Layer 12 of a small transformer language model trained on English Wikipedia (16 layers, counted from 0, width 128).
Take only the direct path to the model's output, skipping the later layers: a vector added to the residual stream pushes a token's score in proportion to its dot product with that token's output vector.

Output vectors of the tokens that the questions are about. A number n stands for (n - 500) times 0.0046.
":": 519,553,430,440,544,507,554,462,611,538,633,562,512,614,481,397,559,547,448,515,496,519,454,533,528,478,458,554,465,491,487,494,566,500,625,628,395,479,373,548,531,585,467,421,415,577,503,539,452,439,442,528,500,386,582,410,495,509,596,423,520,536,594,523,481,538,510,514,462,511,529,487,470,479,497,516,611,473,486,487,481,522,481,434,565,459,500,500,525,542,592,478,519,557,432,461,473,595,490,481,532,445,420,481,573,436,486,478,556,554,617,512,486,416,528,377,442,523,463,538,460,545,542,543,637,462,520,600
"led": 583,559,444,479,127,595,446,530,357,497,450,487,512,429,527,583,598,460,379,609,546,459,426,437,380,709,662,478,661,564,543,610,654,583,603,587,565,505,441,507,373,550,440,670,472,500,484,462,613,450,557,447,500,519,544,408,702,444,563,489,484,408,615,329,493,465,486,480,585,541,583,579,484,463,568,504,387,696,525,487,512,397,470,466,602,524,500,500,482,502,441,511,564,686,452,543,559,579,500,525,484,514,563,538,475,537,491,278,516,553,270,427,323,502,484,480,412,485,420,635,443,474,597,396,724,416,412,446
"olog": 450,469,498,468,348,486,527,542,528,541,337,407,466,513,503,568,587,429,429,431,503,519,418,692,358,473,592,539,485,424,541,341,514,541,566,429,375,643,457,389,509,578,482,613,519,389,421,501,512,564,612,502,500,576,339,595,533,447,631,579,554,514,553,500,514,515,421,515,480,472,559,533,348,493,576,517,561,756,573,557,437,337,453,565,599,476,500,500,526,647,471,645,390,505,444,563,529,368,487,475,489,419,621,453,495,526,477,370,666,493,598,422,442,572,427,541,581,478,573,420,457,424,402,505,487,516,365,436
"ym": 466,431,421,475,318,560,549,404,542,568,511,502,514,418,580,541,516,434,457,543,616,479,530,441,295,752,500,492,523,602,451,487,457,612,538,608,450,498,524,543,525,507,575,456,507,458,488,457,428,467,608,468,500,521,466,500,448,444,607,565,554,377,498,506,380,540,464,529,576,495,521,488,502,451,591,594,617,841,419,662,556,460,503,561,610,664,500,500,569,441,589,459,472,450,430,512,635,377,505,467,515,433,534,544,521,439,504,534,353,586,585,327,408,467,410,651,563,522,287,487,604,510,540,529,628,632,534,544
"ney": 531,427,435,506,110,480,543,410,340,452,393,433,447,383,487,525,616,523,598,714,603,663,624,680,328,615,610,599,665,429,503,506,366,477,604,609,536,551,522,323,558,538,477,750,595,547,500,462,384,565,557,579,500,574,458,483,496,398,483,275,470,670,443,336,423,429,464,436,632,458,735,608,608,487,517,444,464,761,524,633,395,430,472,445,571,507,500,500,445,468,484,510,458,344,540,494,548,591,473,572,547,577,653,559,550,673,485,558,567,535,373,474,613,535,441,581,596,422,568,300,691,552,692,482,674,706,548,438
"ction": 383,509,598,610,261,472,582,544,363,525,376,448,379,534,539,606,573,482,708,514,503,481,509,548,336,543,492,286,538,492,682,372,596,441,604,464,359,556,632,483,510,374,561,552,622,435,459,421,422,433,607,469,500,504,401,601,519,422,483,309,650,378,500,556,473,472,620,551,587,500,689,565,528,625,593,375,740,797,410,520,600,658,452,544,507,662,500,500,450,455,476,716,481,329,417,422,448,426,493,536,405,565,468,412,672,659,556,527,343,691,624,443,343,654,642,540,424,612,417,363,603,467,482,512,583,445,599,556
"ath": 547,517,533,441,291,506,454,525,520,484,446,436,510,454,453,488,522,454,449,397,376,411,418,552,309,576,527,479,563,505,522,387,424,507,546,411,490,586,533,575,538,553,498,492,520,448,452,458,644,486,519,406,500,458,524,464,452,473,568,540,595,589,667,591,568,518,576,513,589,564,316,425,473,657,500,509,543,798,575,429,479,508,525,471,474,610,500,500,525,450,445,585,448,493,547,555,492,460,538,538,606,426,464,424,563,608,488,418,478,610,466,585,465,591,429,517,463,616,391,513,590,480,448,488,546,462,556,538
"ist": 437,411,577,476,418,458,419,453,461,447,473,530,502,369,532,450,385,377,393,416,505,458,550,646,395,417,498,423,446,547,439,445,389,331,494,400,386,552,397,615,522,429,591,434,416,476,521,580,506,523,530,482,500,579,531,557,420,566,609,510,448,375,572,431,465,668,472,521,520,486,517,508,523,514,478,515,407,748,575,471,653,461,364,506,601,462,500,500,449,550,350,458,340,500,532,408,500,460,638,437,525,371,459,461,546,616,471,421,429,586,549,474,492,520,466,454,511,508,636,369,480,529,423,579,527,554,491,592
", B": 527,525,469,518,350,503,590,481,594,544,562,522,543,501,475,459,497,576,451,445,484,526,470,565,454,434,487,514,500,510,529,494,470,481,603,581,491,459,492,561,576,513,552,508,531,429,452,461,415,524,455,463,500,590,418,532,446,527,481,250,582,488,524,448,449,504,545,436,455,504,567,480,461,421,489,509,517,565,454,455,497,539,556,483,456,524,500,500,498,453,495,523,513,442,465,422,534,458,557,440,470,555,485,537,552,563,546,449,524,465,416,570,475,523,497,498,505,522,520,539,459,411,501,480,607,516,414,534
"face": 659,471,541,556,181,393,666,530,410,522,518,433,635,474,451,570,646,582,532,502,707,427,500,363,299,584,585,438,457,530,567,547,459,525,659,310,518,604,559,488,459,467,431,525,454,512,418,491,502,562,544,512,500,503,474,473,602,493,432,396,545,601,500,458,415,493,575,608,529,496,598,508,507,470,607,363,576,659,508,451,396,582,391,417,500,503,500,500,486,357,425,725,482,446,482,444,517,587,576,577,504,586,613,417,525,497,354,439,540,607,550,480,452,583,578,622,500,450,422,431,550,605,699,313,673,503,394,573
"ched": 367,722,537,409,220,707,597,434,431,589,383,548,497,483,426,489,548,604,399,494,507,368,513,533,324,584,657,388,573,432,512,320,543,475,645,313,459,658,474,455,433,568,397,607,468,555,445,543,492,452,568,430,500,453,459,330,572,473,452,451,595,492,755,484,439,564,680,600,701,595,583,618,540,615,655,577,604,667,568,558,570,741,487,471,542,609,500,500,392,589,352,571,596,517,344,453,668,407,607,442,582,444,630,360,565,500,492,510,437,497,484,340,461,567,503,618,480,290,563,562,703,605,543,475,608,607,239,497
"Scientific classification": 437,483,670,612,33,593,573,567,533,529,465,433,719,609,727,675,697,609,555,449,528,519,404,538,63,622,551,541,657,296,396,290,578,637,566,542,472,441,546,452,338,475,316,464,146,436,552,481,626,610,651,606,500,545,325,483,689,308,510,379,434,605,419,607,551,463,453,510,473,522,686,562,421,579,802,395,494,660,549,557,538,451,477,378,678,750,500,501,601,511,388,593,344,321,352,439,589,657,500,724,569,651,566,513,504,596,399,590,447,737,547,353,439,586,619,619,406,504,393,434,577,593,486,511,738,522,358,497
"erve": 564,663,493,546,249,389,560,649,659,575,553,537,408,376,552,553,670,510,391,629,599,387,511,544,250,495,502,549,594,466,461,497,467,505,531,467,369,475,479,608,463,378,480,427,495,560,461,475,498,620,641,512,500,716,563,392,500,553,493,465,650,392,381,597,550,619,539,389,451,563,531,508,611,534,682,498,482,882,475,502,435,430,577,495,603,557,500,500,419,581,466,477,374,434,336,377,623,475,588,485,526,594,645,468,551,474,434,610,403,567,436,400,512,560,493,494,462,497,463,445,655,539,560,459,578,552,387,576
"weight": 425,327,480,606,231,543,593,597,287,592,639,426,483,364,555,639,559,526,311,474,605,384,472,547,378,551,538,544,720,590,424,637,512,457,489,582,373,622,439,511,395,263,377,620,346,351,428,505,482,452,565,500,500,519,433,434,666,494,532,304,457,472,509,463,373,497,596,661,425,557,607,599,550,602,580,429,419,732,527,460,567,375,455,518,584,716,500,500,517,361,551,517,538,364,381,551,514,478,586,509,500,421,495,553,602,543,558,595,389,578,334,400,441,621,475,304,388,306,406,417,587,424,617,392,556,663,323,558
"ined": 534,543,630,631,105,519,500,483,377,439,504,459,525,486,513,526,621,419,495,474,469,462,599,585,211,625,700,657,596,397,599,628,520,458,663,367,595,595,560,543,376,542,452,639,442,343,452,528,543,458,524,500,500,434,536,428,503,430,500,511,556,466,492,586,500,567,396,578,476,551,522,529,449,674,692,563,369,776,431,481,641,409,291,487,460,418,500,500,407,493,389,622,473,642,435,585,632,586,520,436,500,415,478,507,593,430,412,470,465,600,480,455,527,517,491,567,460,564,427,524,595,367,576,543,594,487,411,500
"iginal": 535,339,575,563,131,548,442,392,377,561,312,382,433,439,524,549,737,388,563,638,704,568,493,694,336,503,489,428,460,421,488,380,286,455,446,568,372,420,538,373,440,409,357,653,471,462,396,564,546,606,590,452,500,575,429,437,634,430,343,207,515,537,513,445,333,438,455,607,551,531,594,536,645,533,615,372,552,735,546,476,448,530,284,538,638,636,500,500,473,628,360,554,503,342,478,450,491,331,659,682,578,616,447,519,648,764,461,631,686,766,508,588,429,563,517,461,524,379,439,583,641,609,503,525,505,633,481,453
"uge": 434,411,557,387,170,482,503,498,383,532,454,509,506,574,716,604,605,647,444,694,561,586,337,483,226,562,563,370,615,500,536,455,372,482,614,480,502,583,529,522,432,398,554,647,357,500,490,528,516,541,519,479,500,497,495,539,610,550,349,506,574,585,495,695,443,500,263,548,423,512,504,579,498,645,668,500,423,623,606,578,588,621,404,529,575,410,500,500,498,411,438,518,448,572,464,392,587,376,467,503,532,461,651,450,585,681,477,480,505,601,490,356,403,418,560,598,481,602,546,445,563,463,593,547,526,622,432,540
"most": 541,428,648,503,230,533,628,630,408,456,440,434,480,415,581,544,456,566,563,628,585,478,464,609,403,490,572,570,514,459,462,462,463,538,480,455,424,714,570,467,483,447,491,638,538,558,465,585,551,506,593,590,500,595,536,441,479,437,364,366,463,357,433,373,531,388,459,652,503,490,500,580,579,536,675,423,528,780,552,552,458,514,489,550,784,547,500,500,437,386,452,728,529,536,412,481,505,431,583,487,601,414,640,458,581,410,483,638,635,592,489,578,546,500,512,422,661,463,379,417,555,554,668,317,469,584,317,500
" ISB": 500,551,599,523,356,456,497,590,446,594,337,476,470,580,551,536,665,500,482,548,632,593,338,569,223,502,590,498,423,530,487,467,492,502,629,325,510,527,536,535,387,519,316,627,419,458,410,543,416,560,594,540,499,458,375,354,690,458,500,267,562,467,560,446,426,428,534,667,457,580,748,466,457,611,729,425,374,641,556,577,527,526,355,504,693,629,500,500,498,497,630,686,495,420,361,481,639,467,548,573,558,581,424,471,667,643,397,610,483,561,544,354,582,579,523,559,737,597,509,456,511,458,489,536,536,500,523,623
"adu": 545,492,612,553,325,389,481,755,673,474,381,488,507,549,611,502,515,602,399,495,620,359,245,812,139,493,515,407,518,601,526,518,558,597,620,602,426,456,593,457,344,630,441,719,542,469,459,527,543,588,588,565,500,602,603,529,583,598,487,468,554,462,578,483,522,643,407,552,599,685,708,551,608,773,559,422,422,833,654,488,492,538,536,509,493,526,500,500,575,431,469,529,416,450,355,483,562,449,452,547,489,571,426,448,480,519,470,626,537,517,452,472,503,587,466,674,605,607,529,558,429,526,467,565,443,399,551,474
"- Died": 726,440,642,746,131,381,632,612,423,571,540,408,540,474,743,464,469,633,393,437,669,459,493,591,44,767,566,618,571,424,601,307,272,395,572,810,558,598,696,437,503,328,412,688,577,315,478,471,371,495,552,586,500,434,411,606,706,502,530,225,550,418,665,524,448,436,444,478,527,455,608,552,679,597,753,406,415,645,424,608,530,489,533,537,513,666,500,500,593,452,351,409,459,403,291,559,604,422,572,527,588,444,693,524,465,547,595,530,338,566,445,573,428,332,551,639,533,395,517,309,598,550,493,514,711,510,433,574
"iness": 437,398,481,640,29,368,446,498,404,542,455,422,603,342,686,486,491,470,503,489,658,324,347,500,361,680,482,510,560,404,414,345,428,661,633,593,451,459,376,516,453,362,459,516,582,539,430,430,459,511,496,611,500,423,380,516,579,480,599,405,370,462,535,471,392,549,587,623,329,534,558,553,403,525,650,372,442,766,426,416,473,500,390,580,615,662,500,500,500,368,496,611,439,407,481,506,605,455,503,519,485,447,576,483,645,500,463,555,561,612,515,189,360,579,490,519,542,506,385,509,598,486,566,416,625,506,454,546
" average": 442,503,514,464,413,528,521,448,347,508,509,411,659,443,445,543,576,400,466,485,648,404,647,727,422,581,553,419,443,565,588,633,622,324,363,610,538,505,626,472,441,516,386,496,462,435,390,497,534,576,536,491,500,587,579,434,507,511,487,180,502,457,555,406,516,510,472,661,587,569,706,518,647,733,745,523,612,754,556,637,637,486,429,477,688,571,500,500,639,468,550,642,570,444,178,489,492,554,448,526,457,575,524,486,500,714,500,690,516,535,475,515,565,553,520,536,475,386,459,453,560,513,623,519,527,594,470,635

Each question shows what one neuron of this layer's MLP adds at an activation of 1. A number n stands for (n - 500) times 0.0027.

n31: 536,432,534,590,535,684,459,503,498,507,540,552,442,483,523,461,543,458,536,433,557,522,542,377,471,502,471,476,525,488,414,474,592,542,668,520,449,329,557,476,466,511,471,446,588,560,479,470,525,434,476,562,323,564,627,425,353,452,443,442,545,481,461,446,500,507,596,593,462,416,539,419,509,584,469,634,600,550,465,444,451,473,516,481,461,504,331,374,523,388,521,412,572,498,563,522,484,555,442,469,569,471,433,471,511,522,531,500,543,456,484,607,458,500,524,375,493,567,556,473,507,560,438,444,554,500,464,540
Pushed up most: ":"

n187: 462,575,540,365,469,473,399,504,580,586,554,526,465,390,450,574,502,408,504,498,529,540,524,426,530,561,557,496,454,505,562,524,450,431,472,531,386,502,562,564,575,461,489,516,469,547,564,564,517,544,486,458,413,445,504,431,467,469,465,492,373,506,481,513,580,624,579,341,440,505,480,477,492,396,516,639,567,439,454,517,447,445,543,547,399,571,426,561,551,585,509,528,405,574,506,479,491,328,551,587,517,461,487,541,559,515,336,528,512,469,511,569,596,512,480,570,559,434,391,562,407,485,522,572,572,545,363,435
Which two tokens does it push up most, strongest first? "erve", "ym"

n81: 571,428,450,494,507,461,405,502,500,510,506,397,558,675,600,543,667,603,488,531,487,531,424,567,540,460,428,438,507,459,470,478,468,591,543,524,505,511,658,385,513,504,408,480,564,450,516,482,594,515,478,379,438,399,588,527,527,474,472,451,506,494,426,495,480,421,454,560,503,505,548,442,434,451,460,490,572,621,493,482,444,371,473,420,566,512,413,648,466,652,513,459,481,534,409,564,485,510,600,496,480,575,485,493,483,550,521,530,446,463,610,455,535,413,593,494,493,496,508,555,574,554,523,465,498,572,538,505
Which three tokens does it push up most, strongest first? "iginal", "Scientific classification", " ISB"

n67: 449,498,575,483,409,450,500,562,556,597,459,471,450,500,420,524,396,399,427,468,619,448,367,496,503,526,494,492,642,575,428,273,586,459,442,515,436,498,432,524,481,487,490,548,379,464,512,498,515,522,479,496,543,458,340,493,495,514,441,518,482,646,547,434,421,536,524,659,604,362,473,545,453,443,509,430,338,429,591,485,599,508,557,521,425,557,551,398,560,520,553,519,509,480,467,444,459,546,357,539,517,363,453,559,612,500,415,475,570,494,349,518,328,534,552,401,487,524,326,509,440,465,506,548,510,434,476,456
Pushed up most: "weight"

n41: 464,522,487,469,547,454,427,503,534,574,406,609,360,453,507,513,490,365,419,571,518,449,576,439,476,476,423,483,528,555,397,464,541,514,562,483,505,389,516,461,504,559,512,427,428,635,437,502,531,548,469,498,127,555,485,521,367,450,518,558,428,494,567,608,530,489,565,516,510,533,420,503,570,504,523,532,470,567,493,378,441,517,564,497,603,633,314,667,576,487,503,527,485,510,512,393,404,553,527,512,535,485,480,487,639,411,350,475,497,465,451,513,526,514,478,459,434,506,458,469,442,484,434,480,502,514,452,485
Pushed up most: "erve"

n47: 519,495,414,603,459,530,452,483,498,460,447,553,555,576,622,493,460,385,547,487,557,573,474,469,583,579,491,419,432,498,487,432,505,587,419,497,528,498,430,394,438,567,539,515,434,409,435,569,504,536,526,436,532,511,418,462,510,481,569,468,468,590,509,393,469,474,442,489,505,560,477,576,577,531,509,385,507,587,475,599,561,417,420,547,494,473,620,489,550,537,555,658,604,402,486,525,509,508,400,489,523,460,546,498,395,476,431,452,578,441,571,511,581,512,559,439,502,442,427,446,544,363,486,482,444,502,553,506
Pushed down most: "erve"

n14: 477,483,398,546,525,465,463,560,510,433,491,458,538,525,536,486,591,474,458,434,459,473,498,422,544,539,533,434,434,457,545,442,424,466,408,453,516,523,667,432,502,495,502,571,423,411,476,489,542,439,482,491,369,477,473,459,477,425,548,533,613,500,435,541,404,537,510,461,466,505,439,395,422,453,511,485,478,444,586,429,403,497,427,388,468,636,419,534,520,526,494,426,558,524,566,512,492,452,527,547,520,570,515,550,434,493,527,614,510,525,397,495,490,590,524,562,498,529,490,478,594,467,531,479,497,688,560,488
Pushed up most: "iginal"

n151: 447,425,492,508,404,462,550,521,485,472,459,546,489,556,487,383,538,381,563,560,453,453,511,483,516,569,471,518,507,579,558,591,476,522,571,531,443,552,403,509,509,484,533,572,494,444,466,447,426,407,549,531,437,345,586,539,405,402,508,472,467,473,573,627,480,429,558,472,507,408,468,505,511,444,516,488,509,521,645,500,503,521,513,515,543,522,468,574,437,440,495,662,431,444,440,563,430,533,504,451,535,536,428,407,666,678,426,538,440,439,511,364,443,488,538,568,399,509,565,503,485,600,419,481,413,431,578,470
Which two tokens does it push up most, strongest first? "ction", "iness"

n140: 490,473,491,327,418,525,540,508,542,538,427,486,540,414,432,513,452,445,461,550,391,525,435,511,374,506,462,362,538,487,461,447,394,436,502,537,616,485,446,565,502,563,512,495,541,516,429,497,551,473,577,372,588,554,495,515,419,463,417,517,441,582,572,413,459,451,644,486,482,544,409,505,427,545,537,531,516,533,500,440,461,429,575,456,479,612,362,416,472,496,424,538,565,533,441,521,556,575,622,481,537,453,527,519,482,518,530,460,421,498,549,495,454,493,492,569,390,514,539,448,461,449,397,393,549,478,469,571
Which two tokens does it push up most, strongest first? "ath", "ched"

n59: 470,512,467,491,545,413,492,604,599,488,467,527,580,433,527,527,464,493,492,440,512,454,498,525,518,523,488,538,490,560,475,424,425,431,514,486,480,505,517,500,559,625,402,425,523,637,408,528,444,576,621,548,465,521,446,483,470,418,445,431,567,532,326,409,486,560,568,396,460,508,437,431,672,423,410,435,526,545,477,490,463,536,454,455,472,558,546,569,453,485,494,467,411,505,484,502,573,509,568,472,491,456,497,567,583,568,513,605,462,388,550,524,473,493,447,509,521,432,497,584,443,507,477,427,544,474,556,578
Pushed up most: "erve"

n220: 479,640,652,557,583,595,559,520,444,537,520,458,548,594,527,511,435,573,393,488,620,435,442,471,497,426,569,490,578,471,498,395,458,596,451,522,488,502,469,431,408,485,479,460,522,506,384,514,631,587,398,620,436,537,413,433,542,435,462,514,617,266,530,546,500,608,395,457,518,645,483,659,543,590,502,648,411,478,421,513,436,611,437,536,585,484,519,655,455,534,537,556,606,435,469,509,603,565,523,395,563,597,589,496,516,569,414,516,614,513,562,437,546,423,500,572,452,573,526,483,543,472,418,474,490,456,498,652
Pushed up most: "ched"

n235: 393,635,409,412,540,460,441,656,550,431,524,517,586,498,498,390,502,506,537,454,613,469,577,526,511,511,461,456,524,535,533,438,555,633,572,503,493,534,509,398,479,436,428,449,389,532,472,469,462,465,404,573,312,551,603,667,405,522,496,465,528,508,523,496,459,500,482,517,553,546,464,514,570,704,535,496,504,611,571,577,455,505,577,502,617,531,399,680,523,371,449,567,426,577,545,543,438,520,390,437,407,500,467,483,413,526,526,494,544,521,515,396,651,592,469,625,576,443,495,532,523,439,520,512,514,522,498,483
Pushed up most: "adu"

n152: 443,550,452,424,376,513,500,520,549,536,518,470,386,393,479,470,594,478,522,562,525,509,502,589,347,569,573,463,488,555,449,502,550,546,496,464,451,482,502,446,429,495,545,484,396,445,579,579,498,542,496,447,542,308,595,353,616,497,521,560,473,608,481,429,567,443,502,509,535,433,515,479,518,496,470,607,503,514,457,441,485,542,560,465,559,507,417,726,582,551,563,514,556,487,701,507,516,481,502,483,575,425,433,453,543,486,427,529,503,561,521,565,495,554,470,479,553,487,481,509,510,454,597,391,544,456,566,428
Pushed up most: "led"

n238: 432,528,452,556,573,498,498,485,491,541,490,600,468,597,461,400,451,456,592,468,478,594,604,489,580,468,450,462,468,460,530,451,575,622,624,522,481,542,516,588,534,475,521,390,542,529,505,474,591,424,513,417,536,451,478,481,387,541,507,391,544,492,437,477,559,610,543,462,552,470,502,408,515,568,550,498,487,457,522,441,592,538,428,469,556,322,579,485,522,508,537,461,571,379,567,496,449,542,455,521,654,406,425,595,451,405,470,451,569,544,500,525,518,490,541,600,432,483,519,574,411,455,479,498,531,467,565,368
Pushed up most: ":"

n175: 548,426,559,561,505,538,481,615,502,462,506,496,388,456,630,484,569,414,403,600,494,409,521,524,565,549,521,449,470,454,504,367,583,397,408,373,371,400,603,544,471,437,531,492,360,475,444,579,361,488,507,509,315,348,607,496,509,500,532,646,542,506,428,519,485,597,498,565,531,517,476,553,463,549,506,443,477,494,392,442,493,487,542,478,479,399,429,658,431,546,395,561,506,465,433,574,465,491,423,570,483,531,496,586,583,464,531,506,490,477,408,480,511,552,444,571,576,445,470,430,488,564,485,522,514,647,553,503
Pushed down most: ", B"

n28: 533,584,487,516,535,552,575,476,395,464,458,455,539,545,441,523,556,537,379,416,556,516,518,410,503,458,555,520,466,566,652,488,515,507,486,484,462,473,492,552,565,503,368,391,444,563,566,477,519,512,529,526,407,513,444,575,563,567,448,472,493,605,476,456,542,491,567,450,421,472,520,470,462,568,549,425,535,393,612,540,505,484,481,486,427,506,444,627,577,513,528,595,559,529,517,486,531,471,489,441,474,584,495,475,482,550,584,577,597,429,469,536,425,515,480,546,481,417,432,634,581,445,602,615,446,490,542,497
Which two tokens does it push up most, strongest first? " average", "face"

n45: 485,592,459,502,483,485,508,547,671,558,663,500,607,662,449,466,662,481,488,462,595,511,541,511,497,510,576,487,468,492,537,516,430,524,496,578,524,563,435,454,483,526,515,482,451,399,502,528,439,502,438,578,598,472,597,524,474,492,460,481,522,516,670,566,474,576,523,394,415,495,553,473,528,471,524,527,487,411,432,454,547,467,455,512,513,637,405,528,472,480,616,419,560,474,488,449,449,536,549,500,461,520,588,545,464,525,470,480,568,577,543,485,581,526,512,568,535,518,513,509,474,603,467,548,474,444,479,539
Pushed up most: ":"

n126: 521,474,545,474,606,434,522,394,455,571,386,576,453,366,498,509,433,470,567,435,490,523,563,435,402,557,441,621,549,502,493,482,512,493,508,458,492,438,515,560,372,419,487,644,490,653,592,523,521,509,496,475,449,483,423,517,561,458,522,439,464,562,442,453,487,502,505,546,441,492,540,465,599,624,458,457,479,420,566,538,430,522,598,502,516,459,466,497,551,507,502,554,455,482,579,469,517,506,491,520,503,500,452,477,596,525,487,496,409,535,380,582,425,540,490,582,465,389,549,503,406,499,505,558,524,459,605,458
Pushed down most: "olog"

n5: 482,545,565,477,461,565,481,484,552,402,415,482,517,444,485,410,473,482,493,461,378,400,424,596,413,500,417,434,451,412,512,502,444,433,452,450,557,558,513,514,567,389,542,414,550,556,564,577,479,539,507,473,588,465,432,396,469,678,562,543,532,353,466,470,530,453,412,504,526,408,448,440,519,538,526,446,461,523,506,429,381,498,380,486,647,453,454,374,435,592,449,455,454,420,564,548,441,509,525,467,566,578,556,447,460,441,500,554,478,526,529,456,537,372,466,318,454,527,484,399,553,516,577,441,598,522,492,567
Pushed up most: "ist"

n227: 428,537,421,500,403,466,337,468,462,549,500,435,541,472,445,555,504,380,489,521,477,423,485,461,466,566,580,484,463,495,537,571,545,386,509,438,567,478,465,422,443,570,473,512,376,462,428,502,525,510,617,422,366,337,356,557,469,407,604,486,538,492,477,483,592,559,498,511,462,478,536,500,539,520,516,452,442,600,537,502,520,477,508,620,451,525,379,527,441,502,617,487,364,607,472,461,575,480,628,586,543,424,610,500,490,436,535,606,461,470,534,550,543,433,540,494,639,484,683,502,458,454,544,508,514,561,536,474
Which two tokens does it push up most, strongest first? "ined", " ISB"

n241: 452,469,532,471,367,418,529,534,573,489,453,445,447,460,544,543,504,410,464,594,414,559,555,401,315,533,541,504,488,419,461,571,494,416,559,451,555,552,512,589,502,462,556,483,494,498,533,595,645,437,466,478,355,517,449,450,507,477,441,541,483,496,444,614,597,486,603,536,400,551,504,483,439,526,288,568,591,473,531,559,431,474,676,477,414,563,364,375,542,485,515,386,304,487,568,547,510,473,493,590,520,451,591,603,517,616,604,489,440,486,627,490,566,542,628,496,610,500,543,439,528,497,471,508,421,592,464,415
Pushed down most: " average"

n153: 504,416,514,483,446,361,580,570,385,440,498,504,531,482,415,535,478,516,522,541,508,449,425,508,456,414,436,443,581,455,479,496,476,428,410,459,502,500,522,386,371,485,536,600,412,476,524,552,547,561,571,509,504,491,541,556,416,405,505,512,459,439,442,502,572,593,513,478,493,402,561,490,534,463,430,589,469,504,527,625,482,519,559,522,562,528,496,417,521,423,495,562,492,545,481,412,598,562,514,444,599,411,570,510,457,339,586,412,593,575,511,469,465,567,669,488,616,429,565,436,515,413,570,483,607,588,544,485
Which two tokens does it push up most, strongest first? "most", "ney"

n119: 569,591,532,430,452,498,337,500,435,472,448,457,509,518,585,444,338,473,539,391,514,619,524,471,430,547,495,490,486,616,529,546,474,444,538,522,440,405,486,560,575,556,571,514,489,562,517,544,549,450,491,507,380,579,432,513,468,530,456,440,500,462,554,515,386,554,509,518,559,542,505,540,614,446,496,377,565,457,498,526,567,571,535,385,445,466,385,553,496,524,503,502,399,557,510,612,569,450,397,538,564,490,475,495,498,555,567,478,410,400,525,533,490,442,570,498,363,525,450,440,402,483,530,495,471,508,414,464
Which two tokens does it push up most, strongest first? "- Died", "ist"

n246: 476,539,444,457,439,476,415,514,513,424,533,404,354,531,324,472,486,455,544,461,517,528,498,498,466,495,427,609,551,544,496,467,498,574,486,401,459,542,449,566,578,560,486,444,425,517,417,504,287,479,521,461,504,410,545,468,604,566,519,516,511,507,412,340,399,460,590,584,450,547,597,573,491,534,440,613,510,462,468,490,443,512,442,502,480,480,569,521,519,509,385,647,452,418,575,562,572,556,495,610,500,601,561,604,339,374,562,454,394,455,574,574,586,490,578,655,415,422,549,436,410,569,486,349,475,437,537,417
Pushed down most: "uge"

n105: 511,449,680,368,381,482,485,520,537,433,467,545,521,530,508,537,471,466,423,561,566,371,481,520,398,462,399,515,470,587,476,466,504,436,412,589,489,530,506,518,448,452,461,401,525,544,411,487,521,445,636,502,523,556,668,504,533,489,607,467,512,544,540,566,523,607,549,485,393,496,470,652,529,462,516,445,534,539,565,476,532,538,462,570,510,512,386,284,573,492,502,629,415,604,459,598,622,459,498,597,572,533,537,531,572,451,507,369,612,487,517,420,500,527,498,469,449,361,520,495,558,480,480,532,620,553,547,424
Pushed up most: "iness"

n205: 593,492,461,462,522,546,637,453,431,466,497,491,531,500,519,531,486,472,574,435,551,507,511,485,441,395,519,528,442,511,402,568,576,503,381,449,580,515,443,497,365,497,465,457,427,470,477,526,447,477,563,509,329,461,544,526,518,422,494,483,434,490,527,447,554,474,520,514,465,536,448,488,560,528,616,534,516,428,526,555,461,536,452,493,538,523,416,642,444,460,598,551,473,532,486,511,402,533,432,512,409,552,536,490,490,384,522,576,547,484,624,492,527,641,456,470,489,447,478,507,563,450,428,536,591,555,502,555
Pushed up most: " average"

n53: 381,517,393,517,485,480,575,465,491,532,504,453,509,556,527,456,430,526,534,627,418,496,598,550,416,544,497,519,521,498,478,483,456,510,471,541,488,498,410,485,543,521,586,420,542,505,552,565,637,524,443,456,388,548,495,415,471,553,583,595,513,502,570,547,461,498,434,545,596,479,551,436,462,397,418,553,513,422,548,605,440,454,434,468,519,494,355,252,421,457,428,417,564,428,433,495,404,516,523,606,482,424,442,458,550,438,282,460,535,475,471,526,470,497,464,428,436,426,390,453,455,546,486,504,451,430,474,513
Pushed up most: ":"

n160: 404,388,362,490,432,505,440,537,411,500,462,480,469,423,468,506,453,372,595,656,525,607,537,549,577,387,470,541,428,455,521,549,474,508,483,541,432,488,487,509,588,532,513,535,636,429,455,568,436,475,668,509,443,670,456,532,610,459,505,472,613,420,507,496,450,431,488,566,448,369,526,462,559,533,462,498,547,494,463,452,546,523,465,525,419,425,352,496,485,577,526,605,480,461,530,515,464,418,559,566,447,555,420,524,613,343,507,589,437,541,459,577,570,575,514,400,573,585,474,479,464,532,467,564,512,563,601,531
Which two tokens does it push up most, strongest first? "iginal", "ction"

n255: 508,493,472,445,620,500,468,462,612,459,459,591,500,647,476,541,492,512,472,487,422,475,480,576,500,539,484,458,426,470,564,448,471,472,619,527,451,496,544,408,444,557,597,473,578,397,510,499,537,590,415,573,399,617,418,530,460,502,527,530,489,533,448,527,526,554,511,460,467,497,515,447,534,700,420,452,582,564,434,485,420,570,452,480,487,594,531,608,484,372,526,534,485,510,520,564,456,492,538,589,521,545,461,417,509,525,498,520,492,435,594,485,529,543,469,625,539,636,511,444,586,437,487,371,529,576,527,426
Which two tokens does it push up most, strongest first? "adu", "ction"

n165: 380,488,420,608,635,485,544,578,416,581,462,427,430,523,577,402,478,566,551,450,500,530,434,475,564,451,576,689,562,485,402,459,559,683,493,585,477,548,358,442,460,482,439,449,500,484,406,463,588,615,422,526,520,677,551,536,521,528,434,414,473,512,536,519,441,488,455,534,498,621,596,485,593,477,508,520,504,513,463,644,431,521,465,551,523,530,544,568,440,439,516,405,494,456,475,520,448,527,403,466,675,568,542,548,585,646,450,517,452,557,490,539,469,455,483,530,498,615,414,566,506,503,458,500,400,479,478,572
Pushed down most: "ined"

n174: 508,534,504,507,733,448,465,470,411,540,631,461,581,535,340,509,435,500,519,556,536,550,564,482,658,510,465,547,507,581,469,491,463,474,530,545,466,430,442,553,523,517,524,571,441,540,435,482,534,579,446,531,574,414,522,422,514,527,446,437,443,535,477,435,342,502,574,424,542,507,500,575,518,364,492,564,467,419,574,459,490,571,631,433,591,572,635,422,564,444,521,530,587,586,474,462,585,549,532,543,537,485,502,517,529,555,530,360,475,405,470,548,519,414,502,515,475,574,491,494,488,514,581,540,520,605,569,516
Which two tokens does it push up most, strongest first? ":", ", B"